Layer 2 of a small transformer language model trained on English Wikipedia (9 layers, counted from 0, width 64).
Take only the direct path to the model's output, skipping the later layers: a vector added to the residual stream pushes a token's score in proportion to its dot product with that token's output vector.

Output vectors of the tokens that the questions are about. A number n stands for (n - 128) times 0.016.
"ich": 99, 134, 125, 122, 98, 130, 181, 150, 141, 163, 141, 78, 124, 158, 50, 147, 157, 99, 92, 119, 104, 129, 115, 118, 115, 121, 109, 100, 140, 184, 165, 131, 116, 127, 154, 146, 115, 169, 112, 151, 158, 74, 133, 129, 123, 85, 119, 130, 126, 117, 94, 119, 197, 196, 120, 119, 78, 122, 132, 129, 157, 162, 135, 111
"ated": 110, 131, 156, 112, 94, 134, 58, 165, 108, 160, 123, 97, 186, 130, 114, 155, 154, 132, 111, 153, 135, 107, 126, 111, 105, 57, 100, 77, 226, 197, 144, 100, 141, 126, 118, 129, 152, 149, 162, 152, 127, 127, 171, 151, 115, 109, 91, 151, 80, 167, 103, 131, 136, 147, 145, 174, 20, 103, 154, 143, 152, 78, 153, 70
"ust": 69, 67, 177, 151, 105, 101, 125, 194, 64, 135, 194, 102, 107, 112, 106, 146, 170, 170, 156, 107, 116, 85, 125, 139, 183, 107, 144, 64, 124, 160, 121, 117, 134, 66, 188, 150, 81, 122, 130, 116, 183, 123, 127, 165, 111, 141, 180, 121, 93, 139, 95, 95, 104, 95, 169, 180, 169, 176, 139, 90, 147, 130, 99, 87
"f": 114, 100, 112, 139, 116, 140, 193, 165, 126, 145, 113, 103, 108, 116, 132, 93, 145, 142, 150, 111, 132, 141, 151, 82, 90, 128, 142, 157, 158, 106, 126, 136, 133, 148, 113, 145, 112, 131, 109, 112, 131, 145, 144, 143, 158, 92, 154, 118, 123, 125, 117, 148, 169, 150, 97, 128, 189, 128, 135, 132, 121, 96, 55, 80
"ast": 84, 153, 198, 127, 133, 129, 133, 128, 84, 99, 179, 90, 99, 114, 119, 188, 175, 178, 70, 104, 109, 139, 153, 172, 131, 68, 134, 78, 135, 147, 156, 161, 116, 138, 101, 150, 95, 123, 116, 65, 178, 151, 168, 154, 81, 131, 121, 117, 105, 101, 136, 149, 160, 95, 70, 205, 91, 116, 132, 187, 132, 132, 100, 106
"2": 80, 128, 131, 96, 136, 182, 128, 138, 139, 105, 71, 168, 123, 155, 120, 123, 106, 112, 81, 123, 115, 123, 135, 128, 143, 149, 163, 87, 101, 152, 109, 137, 119, 148, 124, 144, 121, 133, 134, 139, 110, 121, 146, 114, 117, 132, 167, 87, 119, 125, 156, 154, 120, 157, 135, 100, 136, 140, 133, 97, 156, 127, 139, 159
"+": 122, 116, 142, 146, 130, 157, 84, 127, 144, 117, 105, 129, 129, 139, 108, 149, 133, 160, 64, 162, 158, 189, 133, 98, 141, 139, 144, 78, 149, 143, 147, 118, 91, 115, 145, 120, 91, 100, 158, 130, 104, 111, 173, 88, 106, 125, 141, 144, 103, 129, 120, 121, 117, 117, 105, 136, 109, 148, 139, 166, 113, 101, 171, 151
":": 130, 144, 136, 94, 140, 154, 118, 121, 135, 91, 85, 80, 100, 137, 144, 172, 97, 104, 155, 144, 132, 156, 139, 86, 120, 129, 120, 114, 162, 129, 115, 133, 123, 127, 154, 96, 108, 117, 165, 128, 123, 117, 162, 109, 123, 144, 164, 136, 108, 177, 136, 83, 147, 152, 123, 104, 143, 89, 122, 120, 144, 157, 169, 108
"end": 169, 126, 162, 153, 101, 147, 120, 125, 152, 127, 90, 111, 97, 140, 112, 119, 141, 83, 104, 111, 140, 128, 119, 164, 168, 124, 96, 77, 160, 174, 107, 148, 145, 116, 157, 122, 79, 84, 88, 141, 154, 179, 141, 124, 115, 168, 130, 86, 94, 113, 108, 154, 186, 103, 118, 87, 155, 138, 136, 143, 93, 161, 136, 145
"W": 111, 133, 115, 148, 140, 160, 180, 125, 110, 117, 114, 123, 104, 111, 128, 124, 147, 136, 98, 138, 135, 112, 149, 104, 97, 126, 182, 83, 122, 162, 144, 175, 67, 161, 121, 134, 118, 93, 144, 107, 152, 70, 144, 128, 119, 82, 143, 151, 81, 128, 118, 137, 109, 114, 141, 172, 114, 138, 141, 148, 144, 131, 137, 154
" I": 126, 150, 136, 117, 120, 121, 123, 132, 124, 112, 150, 157, 99, 109, 166, 138, 103, 127, 136, 131, 159, 146, 148, 142, 95, 128, 135, 142, 121, 96, 121, 136, 113, 118, 158, 126, 117, 126, 118, 130, 131, 114, 121, 92, 107, 148, 140, 134, 106, 115, 136, 100, 102, 143, 143, 155, 140, 129, 127, 144, 145, 138, 136, 95
"ore": 88, 111, 202, 163, 81, 156, 97, 124, 56, 190, 159, 127, 250, 79, 112, 172, 164, 135, 77, 121, 122, 126, 118, 148, 93, 151, 136, 80, 131, 146, 126, 157, 76, 117, 119, 81, 73, 86, 129, 82, 182, 116, 158, 151, 107, 135, 109, 202, 153, 147, 112, 112, 124, 81, 123, 141, 92, 164, 131, 141, 88, 180, 127, 154
"es": 140, 119, 153, 121, 140, 111, 107, 159, 131, 148, 109, 121, 153, 91, 181, 128, 113, 124, 131, 148, 124, 76, 127, 102, 167, 153, 134, 89, 93, 167, 128, 191, 124, 108, 124, 134, 107, 158, 157, 138, 154, 154, 107, 105, 121, 104, 104, 112, 109, 152, 207, 149, 192, 152, 82, 149, 85, 105, 118, 95, 95, 124, 91, 96
"ow": 99, 160, 139, 120, 164, 148, 140, 163, 128, 185, 168, 125, 144, 77, 146, 142, 117, 76, 155, 61, 73, 154, 59, 109, 112, 113, 115, 91, 146, 163, 132, 112, 102, 163, 147, 161, 92, 86, 61, 136, 170, 144, 181, 151, 119, 135, 108, 109, 107, 95, 145, 142, 132, 111, 94, 179, 134, 130, 135, 172, 150, 117, 114, 133
"ord": 78, 133, 151, 117, 113, 150, 91, 122, 126, 101, 102, 121, 104, 146, 77, 129, 174, 136, 104, 142, 163, 100, 143, 147, 127, 135, 150, 71, 167, 144, 72, 126, 132, 160, 149, 135, 94, 129, 116, 94, 165, 132, 145, 141, 87, 146, 138, 155, 175, 117, 148, 111, 159, 65, 74, 188, 75, 151, 137, 116, 233, 137, 90, 137
"C": 98, 124, 108, 153, 152, 176, 145, 115, 139, 112, 126, 117, 113, 106, 127, 170, 149, 102, 91, 140, 104, 137, 120, 93, 100, 137, 166, 105, 109, 131, 138, 130, 98, 151, 148, 157, 114, 85, 148, 139, 119, 111, 118, 130, 140, 108, 171, 145, 117, 102, 139, 143, 115, 110, 115, 156, 139, 142, 131, 128, 150, 117, 140, 135

Output weights of attention head 0. The head adds the sum of these rows, row i times number i of z. A number n stands for (n - 128) times 0.0065.
o0: 70, 210, 104, 76, 143, 160, 116, 129, 78, 167, 125, 111, 178, 122, 134, 117, 109, 118, 96, 160, 111, 62, 137, 91, 205, 89, 144, 129, 84, 108, 126, 164, 79, 103, 110, 162, 179, 153, 135, 157, 80, 176, 157, 102, 145, 151, 158, 137, 129, 176, 66, 135, 121, 95, 124, 142, 117, 138, 185, 112, 126, 161, 151, 132
o1: 175, 104, 176, 191, 141, 76, 160, 115, 165, 77, 176, 137, 155, 106, 96, 135, 115, 167, 168, 86, 144, 197, 97, 190, 67, 128, 103, 133, 164, 131, 116, 120, 95, 126, 128, 74, 84, 135, 106, 133, 209, 79, 118, 113, 115, 100, 121, 132, 112, 95, 171, 85, 133, 137, 114, 160, 145, 90, 83, 145, 132, 109, 136, 134
o2: 193, 148, 106, 179, 81, 121, 124, 171, 117, 128, 162, 168, 139, 134, 86, 123, 143, 136, 160, 85, 106, 185, 141, 152, 128, 112, 111, 163, 134, 90, 130, 126, 180, 149, 173, 113, 102, 113, 128, 127, 118, 155, 110, 134, 160, 121, 120, 139, 155, 110, 143, 111, 145, 150, 95, 136, 107, 147, 101, 115, 101, 90, 123, 157
o3: 82, 81, 164, 190, 84, 174, 128, 148, 187, 106, 48, 99, 39, 83, 142, 150, 175, 145, 143, 87, 113, 106, 156, 104, 35, 138, 129, 153, 122, 163, 138, 149, 138, 147, 160, 142, 48, 23, 114, 72, 117, 170, 85, 200, 199, 107, 136, 114, 154, 66, 129, 201, 204, 178, 120, 145, 132, 128, 139, 69, 153, 135, 111, 77
o4: 129, 116, 127, 156, 120, 105, 132, 33, 166, 112, 94, 61, 108, 123, 132, 175, 132, 166, 123, 105, 124, 123, 59, 117, 79, 116, 142, 126, 158, 152, 72, 110, 150, 100, 120, 166, 145, 176, 158, 139, 128, 147, 126, 108, 108, 118, 74, 139, 122, 184, 181, 135, 147, 189, 186, 124, 103, 79, 114, 73, 112, 152, 104, 110
o5: 181, 145, 84, 185, 130, 98, 166, 165, 48, 105, 150, 148, 184, 191, 91, 127, 145, 72, 119, 171, 103, 185, 108, 93, 129, 128, 92, 129, 123, 102, 145, 161, 195, 136, 71, 58, 150, 173, 132, 131, 124, 99, 170, 144, 147, 106, 122, 120, 141, 100, 131, 93, 82, 107, 98, 70, 97, 112, 105, 172, 140, 144, 186, 134
o6: 119, 150, 161, 133, 162, 152, 185, 51, 67, 146, 172, 133, 130, 144, 123, 67, 117, 81, 156, 164, 204, 144, 146, 73, 189, 137, 147, 138, 116, 79, 130, 42, 141, 144, 146, 73, 149, 105, 128, 148, 123, 147, 173, 138, 50, 123, 112, 103, 75, 144, 149, 122, 149, 131, 116, 133, 109, 148, 181, 140, 116, 155, 158, 94
o7: 188, 71, 89, 183, 139, 77, 121, 140, 117, 134, 68, 154, 149, 175, 107, 71, 152, 139, 122, 171, 127, 166, 121, 171, 56, 144, 134, 166, 165, 131, 146, 94, 191, 168, 160, 65, 105, 108, 147, 113, 90, 73, 43, 173, 95, 122, 95, 176, 152, 93, 141, 130, 116, 134, 142, 157, 86, 111, 35, 132, 183, 82, 132, 136
o8: 113, 173, 83, 120, 155, 149, 124, 156, 148, 163, 120, 148, 138, 126, 75, 59, 152, 62, 97, 98, 101, 89, 159, 37, 123, 148, 102, 149, 48, 119, 86, 86, 173, 131, 77, 152, 203, 136, 168, 116, 108, 140, 98, 190, 68, 152, 107, 171, 119, 158, 186, 155, 120, 153, 133, 131, 80, 161, 129, 78, 128, 187, 134, 137
o9: 149, 68, 116, 131, 201, 152, 134, 29, 17, 105, 121, 120, 165, 88, 36, 100, 119, 146, 181, 110, 185, 152, 87, 108, 156, 117, 145, 147, 201, 103, 197, 98, 150, 151, 132, 128, 98, 180, 134, 159, 202, 190, 149, 188, 34, 150, 49, 202, 100, 119, 95, 90, 86, 105, 115, 64, 92, 163, 157, 159, 153, 156, 123, 111
o10: 84, 188, 161, 183, 112, 150, 160, 61, 96, 118, 159, 133, 237, 127, 86, 111, 90, 134, 168, 141, 108, 160, 133, 102, 145, 133, 127, 174, 168, 110, 126, 135, 88, 118, 109, 47, 72, 180, 151, 151, 186, 137, 157, 111, 112, 108, 82, 146, 68, 123, 78, 98, 66, 107, 132, 151, 120, 62, 141, 158, 91, 147, 191, 131
o11: 95, 207, 184, 127, 73, 91, 138, 93, 142, 136, 192, 155, 109, 68, 108, 162, 154, 127, 129, 89, 86, 32, 94, 191, 119, 139, 68, 129, 122, 100, 138, 166, 149, 122, 161, 110, 140, 89, 80, 196, 113, 68, 73, 52, 150, 116, 163, 178, 113, 192, 112, 116, 137, 137, 152, 155, 135, 146, 187, 121, 77, 178, 193, 107
o12: 124, 100, 187, 177, 133, 159, 85, 143, 109, 152, 60, 119, 101, 109, 147, 169, 98, 138, 109, 159, 166, 103, 126, 141, 103, 158, 149, 143, 219, 109, 155, 97, 195, 161, 123, 60, 147, 55, 52, 140, 142, 96, 100, 194, 105, 137, 57, 117, 113, 109, 73, 167, 157, 134, 129, 75, 126, 85, 144, 102, 176, 174, 183, 72
o13: 154, 88, 86, 125, 108, 86, 127, 163, 127, 125, 116, 215, 79, 79, 157, 117, 162, 209, 148, 175, 137, 154, 103, 152, 77, 147, 131, 175, 149, 113, 102, 118, 163, 113, 156, 146, 79, 87, 127, 101, 183, 52, 66, 141, 178, 74, 163, 92, 87, 127, 208, 137, 108, 204, 111, 159, 157, 111, 146, 97, 81, 132, 116, 80
o14: 129, 225, 141, 143, 70, 82, 149, 117, 165, 136, 151, 97, 164, 132, 211, 130, 119, 185, 118, 118, 66, 121, 130, 145, 156, 120, 106, 158, 96, 164, 30, 188, 57, 62, 128, 138, 143, 102, 129, 126, 142, 144, 168, 36, 187, 42, 208, 85, 121, 167, 146, 89, 99, 165, 134, 199, 189, 93, 180, 105, 43, 66, 143, 156
o15: 171, 98, 110, 114, 110, 101, 153, 167, 112, 82, 158, 136, 177, 129, 92, 195, 123, 86, 165, 116, 128, 178, 110, 147, 93, 95, 134, 113, 118, 109, 169, 168, 145, 128, 109, 68, 80, 211, 188, 138, 182, 115, 119, 164, 85, 131, 117, 113, 144, 103, 145, 83, 97, 121, 126, 133, 134, 92, 82, 197, 121, 139, 136, 144
o16: 200, 84, 173, 135, 155, 89, 105, 175, 141, 167, 141, 124, 140, 121, 134, 157, 147, 137, 157, 109, 144, 94, 126, 120, 145, 173, 144, 145, 141, 153, 149, 140, 60, 93, 152, 59, 94, 124, 224, 118, 132, 94, 143, 151, 70, 119, 116, 150, 116, 129, 110, 72, 127, 104, 130, 77, 93, 142, 111, 112, 135, 134, 128, 117
o17: 83, 143, 118, 73, 102, 203, 53, 190, 124, 199, 117, 124, 154, 152, 132, 154, 108, 104, 8, 185, 62, 81, 147, 106, 145, 119, 124, 106, 124, 152, 168, 176, 160, 203, 78, 187, 216, 119, 90, 164, 75, 123, 154, 118, 207, 107, 118, 142, 145, 183, 27, 152, 126, 95, 132, 47, 126, 151, 129, 104, 145, 148, 91, 156
o18: 163, 82, 143, 185, 131, 121, 179, 105, 183, 106, 144, 91, 134, 130, 97, 171, 145, 84, 142, 74, 170, 169, 105, 93, 84, 115, 114, 104, 110, 114, 124, 83, 194, 174, 66, 120, 119, 114, 157, 113, 166, 136, 168, 168, 77, 157, 111, 100, 112, 153, 205, 78, 138, 101, 145, 131, 130, 145, 94, 125, 106, 142, 118, 105
o19: 125, 204, 92, 87, 74, 105, 136, 80, 59, 123, 189, 173, 166, 93, 160, 112, 115, 120, 144, 98, 103, 106, 112, 190, 193, 148, 117, 124, 146, 72, 195, 132, 198, 136, 186, 123, 169, 211, 75, 195, 110, 113, 93, 115, 109, 172, 53, 89, 116, 230, 68, 98, 123, 120, 92, 72, 98, 140, 148, 130, 100, 87, 135, 142
o20: 66, 154, 87, 105, 156, 170, 168, 97, 132, 110, 110, 111, 81, 156, 124, 78, 136, 159, 146, 143, 103, 107, 191, 82, 125, 84, 133, 120, 91, 129, 80, 142, 93, 112, 135, 160, 108, 65, 127, 102, 135, 155, 123, 103, 146, 126, 149, 162, 108, 97, 141, 170, 112, 138, 142, 178, 182, 135, 182, 179, 167, 175, 127, 83
o21: 143, 90, 159, 128, 154, 123, 159, 104, 71, 158, 144, 155, 115, 171, 158, 96, 111, 96, 162, 165, 153, 154, 179, 115, 205, 140, 179, 134, 117, 94, 110, 104, 153, 122, 148, 90, 148, 85, 145, 89, 112, 93, 125, 143, 60, 95, 155, 88, 122, 105, 104, 106, 120, 109, 89, 89, 121, 125, 135, 185, 120, 122, 168, 131
o22: 93, 148, 172, 77, 118, 205, 78, 105, 175, 186, 140, 170, 77, 152, 160, 53, 120, 87, 73, 129, 76, 169, 163, 140, 111, 105, 151, 61, 116, 114, 53, 121, 60, 150, 183, 170, 120, 65, 60, 127, 108, 150, 172, 98, 202, 175, 151, 76, 140, 153, 73, 132, 240, 120, 162, 145, 173, 68, 112, 149, 137, 135, 123, 125
o23: 181, 83, 132, 98, 167, 142, 109, 220, 151, 159, 97, 120, 150, 176, 101, 113, 135, 98, 96, 135, 93, 149, 128, 95, 90, 125, 120, 138, 108, 165, 149, 161, 50, 166, 111, 116, 144, 132, 177, 108, 82, 119, 160, 124, 155, 127, 174, 169, 196, 83, 98, 117, 139, 120, 119, 99, 104, 159, 77, 97, 145, 129, 109, 172
o24: 104, 68, 146, 147, 152, 119, 170, 122, 120, 110, 78, 21, 77, 172, 196, 214, 140, 150, 104, 137, 122, 120, 148, 81, 154, 110, 187, 81, 81, 186, 118, 174, 139, 148, 78, 172, 154, 108, 138, 103, 89, 169, 142, 94, 118, 75, 154, 112, 164, 142, 100, 164, 138, 75, 146, 45, 165, 151, 191, 139, 106, 129, 147, 123
o25: 109, 192, 145, 79, 117, 124, 186, 135, 201, 132, 133, 96, 176, 137, 161, 146, 105, 94, 115, 172, 95, 75, 131, 133, 129, 145, 165, 178, 126, 91, 81, 146, 26, 127, 126, 158, 192, 90, 162, 153, 139, 154, 172, 67, 117, 117, 179, 99, 81, 140, 159, 83, 88, 170, 126, 188, 119, 156, 138, 114, 115, 129, 141, 103
o26: 123, 106, 160, 170, 94, 181, 152, 103, 110, 108, 94, 88, 121, 174, 94, 117, 94, 179, 99, 166, 69, 84, 173, 127, 115, 105, 134, 163, 114, 135, 135, 144, 96, 168, 147, 138, 146, 55, 84, 152, 142, 121, 136, 106, 152, 56, 122, 168, 153, 126, 86, 161, 73, 143, 112, 123, 159, 173, 125, 126, 188, 140, 127, 127
o27: 184, 96, 144, 178, 165, 80, 148, 159, 111, 91, 134, 155, 179, 157, 139, 144, 82, 114, 174, 134, 173, 224, 149, 164, 89, 90, 131, 164, 167, 105, 116, 112, 93, 106, 129, 43, 51, 145, 141, 144, 118, 102, 95, 102, 118, 134, 143, 132, 150, 33, 153, 68, 136, 129, 92, 191, 118, 59, 72, 173, 132, 46, 145, 151
o28: 113, 110, 143, 150, 162, 173, 151, 77, 98, 149, 86, 107, 151, 149, 106, 71, 89, 164, 142, 146, 191, 135, 197, 77, 127, 129, 145, 161, 134, 160, 115, 47, 137, 134, 149, 137, 134, 107, 127, 123, 132, 213, 156, 157, 58, 136, 114, 137, 156, 104, 128, 130, 93, 144, 63, 187, 119, 134, 133, 107, 192, 110, 76, 95
o29: 150, 61, 131, 149, 163, 127, 70, 136, 126, 139, 105, 144, 145, 97, 112, 118, 112, 231, 173, 95, 241, 138, 73, 165, 111, 111, 153, 144, 224, 121, 188, 143, 144, 123, 92, 83, 67, 146, 32, 184, 131, 152, 110, 171, 117, 205, 40, 163, 141, 117, 99, 83, 186, 85, 99, 138, 163, 134, 77, 117, 129, 67, 84, 150
o30: 101, 77, 151, 90, 163, 110, 129, 68, 203, 108, 127, 146, 143, 126, 97, 162, 155, 187, 197, 78, 134, 117, 110, 163, 64, 111, 164, 114, 165, 164, 152, 161, 72, 111, 111, 125, 115, 155, 167, 149, 172, 148, 98, 123, 82, 163, 84, 150, 144, 111, 167, 93, 120, 150, 124, 143, 134, 148, 98, 121, 149, 172, 108, 126
o31: 154, 167, 124, 186, 137, 116, 185, 84, 73, 116, 130, 154, 198, 158, 119, 146, 104, 147, 149, 163, 178, 169, 123, 75, 143, 81, 116, 174, 163, 64, 56, 111, 106, 61, 157, 72, 98, 112, 110, 130, 150, 143, 148, 107, 73, 120, 111, 128, 110, 113, 170, 81, 158, 117, 139, 160, 88, 91, 134, 153, 126, 143, 177, 126

Each question shows a token from some text and the vector z that the head gathered there. A number n stands for (n - 128) times 0.046.

" T": 125, 154, 108, 110, 139, 136, 107, 119, 123, 122, 138, 123, 113, 107, 137, 129, 122, 120, 132, 84, 153, 126, 125, 140, 158, 131, 144, 136, 121, 111, 151, 137
Pushed down most: "ated"

" of": 120, 120, 124, 159, 149, 93, 119, 127, 160, 94, 124, 125, 109, 178, 168, 103, 120, 95, 116, 87, 163, 116, 119, 118, 119, 149, 121, 117, 149, 99, 137, 128
Pushed down most: "ore"

".\n\n": 169, 120, 128, 115, 76, 155, 108, 94, 116, 118, 165, 139, 105, 114, 143, 168, 110, 173, 125, 142, 129, 120, 130, 132, 136, 143, 117, 137, 89, 118, 112, 99
Pushed down most: "ord"

"ill": 122, 160, 125, 119, 132, 137, 123, 109, 124, 144, 160, 107, 118, 98, 147, 148, 144, 104, 143, 122, 126, 112, 114, 138, 129, 150, 138, 129, 130, 139, 143, 124
Which two tokens does it push up most, strongest first? "ore", "ast"

"1": 97, 156, 155, 117, 25, 194, 128, 163, 93, 98, 109, 121, 114, 205, 137, 169, 153, 99, 142, 113, 91, 171, 68, 144, 133, 125, 123, 196, 97, 145, 95, 110
Which three tokens does it push up most, strongest first? " I", "+", "f"

"al": 101, 174, 133, 105, 154, 132, 95, 110, 96, 136, 131, 67, 120, 136, 154, 142, 128, 112, 127, 121, 112, 126, 137, 133, 135, 145, 132, 135, 129, 152, 146, 106
Pushed up most: "ast"

" r": 138, 121, 104, 104, 94, 121, 112, 105, 95, 131, 119, 87, 116, 127, 132, 131, 140, 136, 113, 118, 139, 150, 168, 153, 165, 127, 107, 139, 98, 157, 127, 112
Which three tokens does it push up most, strongest first? "+", "2", "end"

"ch": 135, 125, 153, 118, 160, 147, 89, 146, 148, 108, 102, 166, 103, 131, 126, 138, 109, 169, 144, 143, 79, 85, 106, 146, 137, 130, 128, 110, 84, 120, 129, 106
Pushed up most: "ich"

"m": 97, 134, 115, 120, 129, 146, 151, 135, 109, 142, 110, 116, 144, 133, 95, 126, 138, 117, 160, 157, 111, 141, 143, 115, 139, 111, 109, 118, 105, 150, 126, 131
Pushed up most: "end"

"g": 102, 147, 133, 163, 165, 127, 98, 150, 144, 116, 129, 116, 145, 133, 114, 142, 126, 128, 137, 124, 110, 92, 94, 135, 129, 112, 155, 114, 125, 126, 136, 138
Pushed up most: "ich"

"r": 110, 139, 132, 121, 135, 160, 136, 116, 116, 121, 116, 115, 142, 79, 109, 123, 133, 158, 173, 142, 85, 120, 148, 141, 170, 99, 117, 123, 91, 149, 119, 130
Pushed up most: "end"

" m": 125, 127, 115, 123, 105, 103, 122, 120, 113, 110, 124, 124, 140, 93, 122, 128, 148, 153, 126, 127, 103, 136, 168, 151, 129, 155, 122, 122, 112, 131, 133, 97
Which two tokens does it push up most, strongest first? "2", "end"

" |": 120, 144, 128, 123, 128, 108, 109, 115, 147, 121, 148, 157, 97, 150, 154, 117, 92, 60, 108, 86, 177, 122, 127, 128, 97, 202, 127, 146, 111, 50, 168, 119
Pushed down most: "ated"

"s": 126, 148, 136, 134, 153, 109, 99, 116, 164, 121, 151, 139, 94, 160, 138, 162, 95, 82, 141, 127, 134, 106, 115, 110, 109, 155, 77, 135, 97, 80, 157, 98
Pushed up most: "es"

"se": 140, 132, 135, 107, 124, 87, 88, 117, 103, 103, 127, 152, 120, 143, 166, 130, 134, 129, 85, 169, 99, 125, 122, 122, 119, 150, 125, 136, 116, 133, 121, 107
Pushed up most: "es"

"her": 110, 136, 122, 139, 152, 121, 108, 157, 145, 129, 123, 110, 128, 167, 127, 133, 124, 114, 145, 127, 117, 114, 100, 116, 128, 133, 102, 133, 143, 132, 147, 119
Which two tokens does it push up most, strongest first? "es", "f"

"n": 135, 127, 171, 101, 171, 130, 87, 136, 142, 120, 132, 148, 110, 153, 161, 134, 130, 132, 112, 162, 113, 98, 75, 125, 127, 142, 137, 136, 119, 117, 150, 136
Pushed up most: "es"

"is": 114, 149, 125, 130, 154, 110, 134, 103, 125, 118, 143, 122, 128, 115, 157, 132, 122, 100, 140, 141, 122, 128, 172, 114, 123, 131, 110, 119, 130, 112, 126, 121
Which two tokens does it push up most, strongest first? "ow", "end"

"id": 135, 133, 121, 119, 135, 154, 113, 140, 142, 133, 153, 87, 130, 116, 123, 155, 116, 143, 131, 122, 135, 112, 118, 150, 127, 153, 142, 152, 151, 128, 125, 138
Pushed down most: "ust"

"t": 106, 142, 144, 125, 110, 125, 96, 113, 111, 147, 131, 112, 117, 127, 141, 144, 175, 105, 114, 120, 134, 135, 102, 154, 138, 117, 154, 127, 131, 100, 139, 98
Pushed down most: "ated"

"%": 151, 140, 120, 123, 99, 146, 98, 123, 115, 109, 160, 118, 111, 124, 146, 160, 126, 154, 143, 117, 107, 101, 131, 152, 111, 164, 106, 150, 103, 158, 139, 116
Which two tokens does it push up most, strongest first? "ore", "ow"

"9": 130, 126, 133, 108, 59, 190, 152, 153, 126, 123, 133, 101, 141, 155, 103, 154, 142, 156, 138, 110, 104, 163, 89, 146, 147, 124, 147, 157, 123, 129, 91, 118
Which two tokens does it push up most, strongest first? "+", "ore"

"c": 192, 106, 97, 92, 155, 115, 136, 122, 162, 158, 163, 116, 146, 77, 115, 116, 121, 146, 102, 167, 129, 119, 119, 125, 115, 176, 140, 112, 173, 138, 144, 164
Which two tokens does it push up most, strongest first? "ated", "ore"

"es": 116, 152, 138, 157, 157, 108, 100, 141, 158, 157, 149, 127, 130, 105, 107, 143, 111, 125, 149, 123, 131, 70, 148, 162, 72, 155, 131, 137, 142, 157, 167, 111
Which two tokens does it push up most, strongest first? "ord", "ow"

"ce": 142, 122, 146, 103, 151, 133, 100, 145, 156, 122, 118, 144, 91, 144, 144, 142, 118, 126, 138, 126, 121, 99, 89, 144, 121, 158, 127, 130, 115, 124, 151, 130
Pushed down most: "end"

"2": 114, 150, 144, 90, 44, 196, 133, 165, 101, 124, 139, 92, 105, 164, 124, 183, 142, 124, 145, 109, 109, 173, 82, 152, 138, 121, 125, 192, 111, 155, 119, 127
Which three tokens does it push up most, strongest first? "+", "ore", " I"

"o": 149, 125, 116, 118, 140, 91, 75, 124, 103, 134, 104, 164, 135, 154, 133, 107, 126, 181, 87, 176, 104, 108, 135, 113, 123, 89, 121, 91, 109, 181, 128, 84
Pushed down most: ":"

"f": 150, 91, 106, 82, 151, 117, 123, 120, 141, 108, 110, 116, 111, 145, 162, 112, 152, 143, 115, 170, 101, 133, 106, 128, 146, 160, 98, 105, 127, 129, 121, 120
Which three tokens does it push up most, strongest first? "es", "2", "ated"

"ol": 114, 139, 140, 113, 136, 107, 123, 139, 133, 142, 144, 131, 101, 160, 140, 144, 132, 84, 124, 146, 109, 123, 121, 118, 93, 142, 106, 137, 122, 134, 145, 136
Pushed up most: " I"

"ro": 150, 125, 128, 96, 125, 111, 89, 132, 136, 119, 109, 152, 124, 128, 130, 111, 140, 185, 110, 140, 90, 116, 130, 146, 114, 118, 123, 105, 119, 148, 129, 101
Which two tokens does it push up most, strongest first? "ated", "2"

" c": 144, 141, 122, 114, 126, 104, 128, 109, 134, 118, 146, 118, 111, 117, 143, 122, 113, 124, 128, 103, 131, 110, 148, 138, 112, 150, 114, 146, 142, 124, 131, 145
Pushed up most: "ow"

"b": 117, 143, 105, 108, 157, 107, 151, 137, 125, 118, 112, 131, 180, 140, 113, 98, 135, 134, 112, 126, 122, 130, 170, 125, 109, 124, 129, 131, 128, 133, 131, 140
Pushed up most: "end"

"le": 181, 103, 123, 81, 138, 127, 128, 141, 154, 153, 152, 122, 126, 118, 133, 120, 111, 148, 101, 167, 116, 113, 117, 119, 95, 169, 135, 127, 167, 144, 125, 162
Which two tokens does it push up most, strongest first? "ated", "ore"

".": 143, 128, 133, 114, 110, 123, 112, 105, 136, 126, 143, 133, 106, 113, 133, 147, 123, 125, 136, 137, 135, 131, 125, 125, 124, 140, 109, 119, 112, 123, 141, 103
Pushed up most: "ow"

"ear": 142, 126, 94, 112, 133, 152, 149, 102, 130, 137, 151, 125, 131, 118, 135, 149, 145, 84, 119, 115, 158, 156, 96, 104, 174, 134, 111, 127, 123, 81, 125, 154
Which two tokens does it push up most, strongest first? ":", "W"

"or": 102, 134, 147, 162, 157, 91, 102, 139, 150, 141, 97, 167, 148, 164, 98, 114, 125, 117, 113, 146, 130, 119, 80, 109, 119, 116, 157, 94, 137, 107, 152, 106
Pushed up most: "ust"

"ard": 117, 138, 106, 124, 160, 122, 131, 112, 141, 142, 147, 141, 123, 102, 137, 151, 110, 105, 133, 160, 151, 108, 96, 91, 147, 133, 123, 108, 129, 113, 143, 104
Pushed down most: "+"

"ra": 115, 145, 144, 109, 140, 153, 99, 120, 116, 107, 112, 113, 146, 139, 141, 122, 140, 171, 126, 153, 80, 114, 142, 147, 129, 117, 135, 127, 104, 165, 125, 121
Pushed down most: "W"

")": 123, 148, 132, 130, 125, 146, 117, 140, 144, 119, 178, 136, 123, 151, 143, 144, 130, 137, 133, 107, 112, 105, 91, 135, 94, 167, 127, 138, 120, 128, 134, 125
Pushed up most: "ore"

"ip": 118, 136, 155, 146, 136, 91, 117, 143, 155, 136, 120, 96, 97, 147, 132, 135, 123, 90, 165, 125, 135, 119, 117, 122, 123, 121, 102, 137, 165, 128, 139, 123
Which three tokens does it push up most, strongest first? "f", "ord", "es"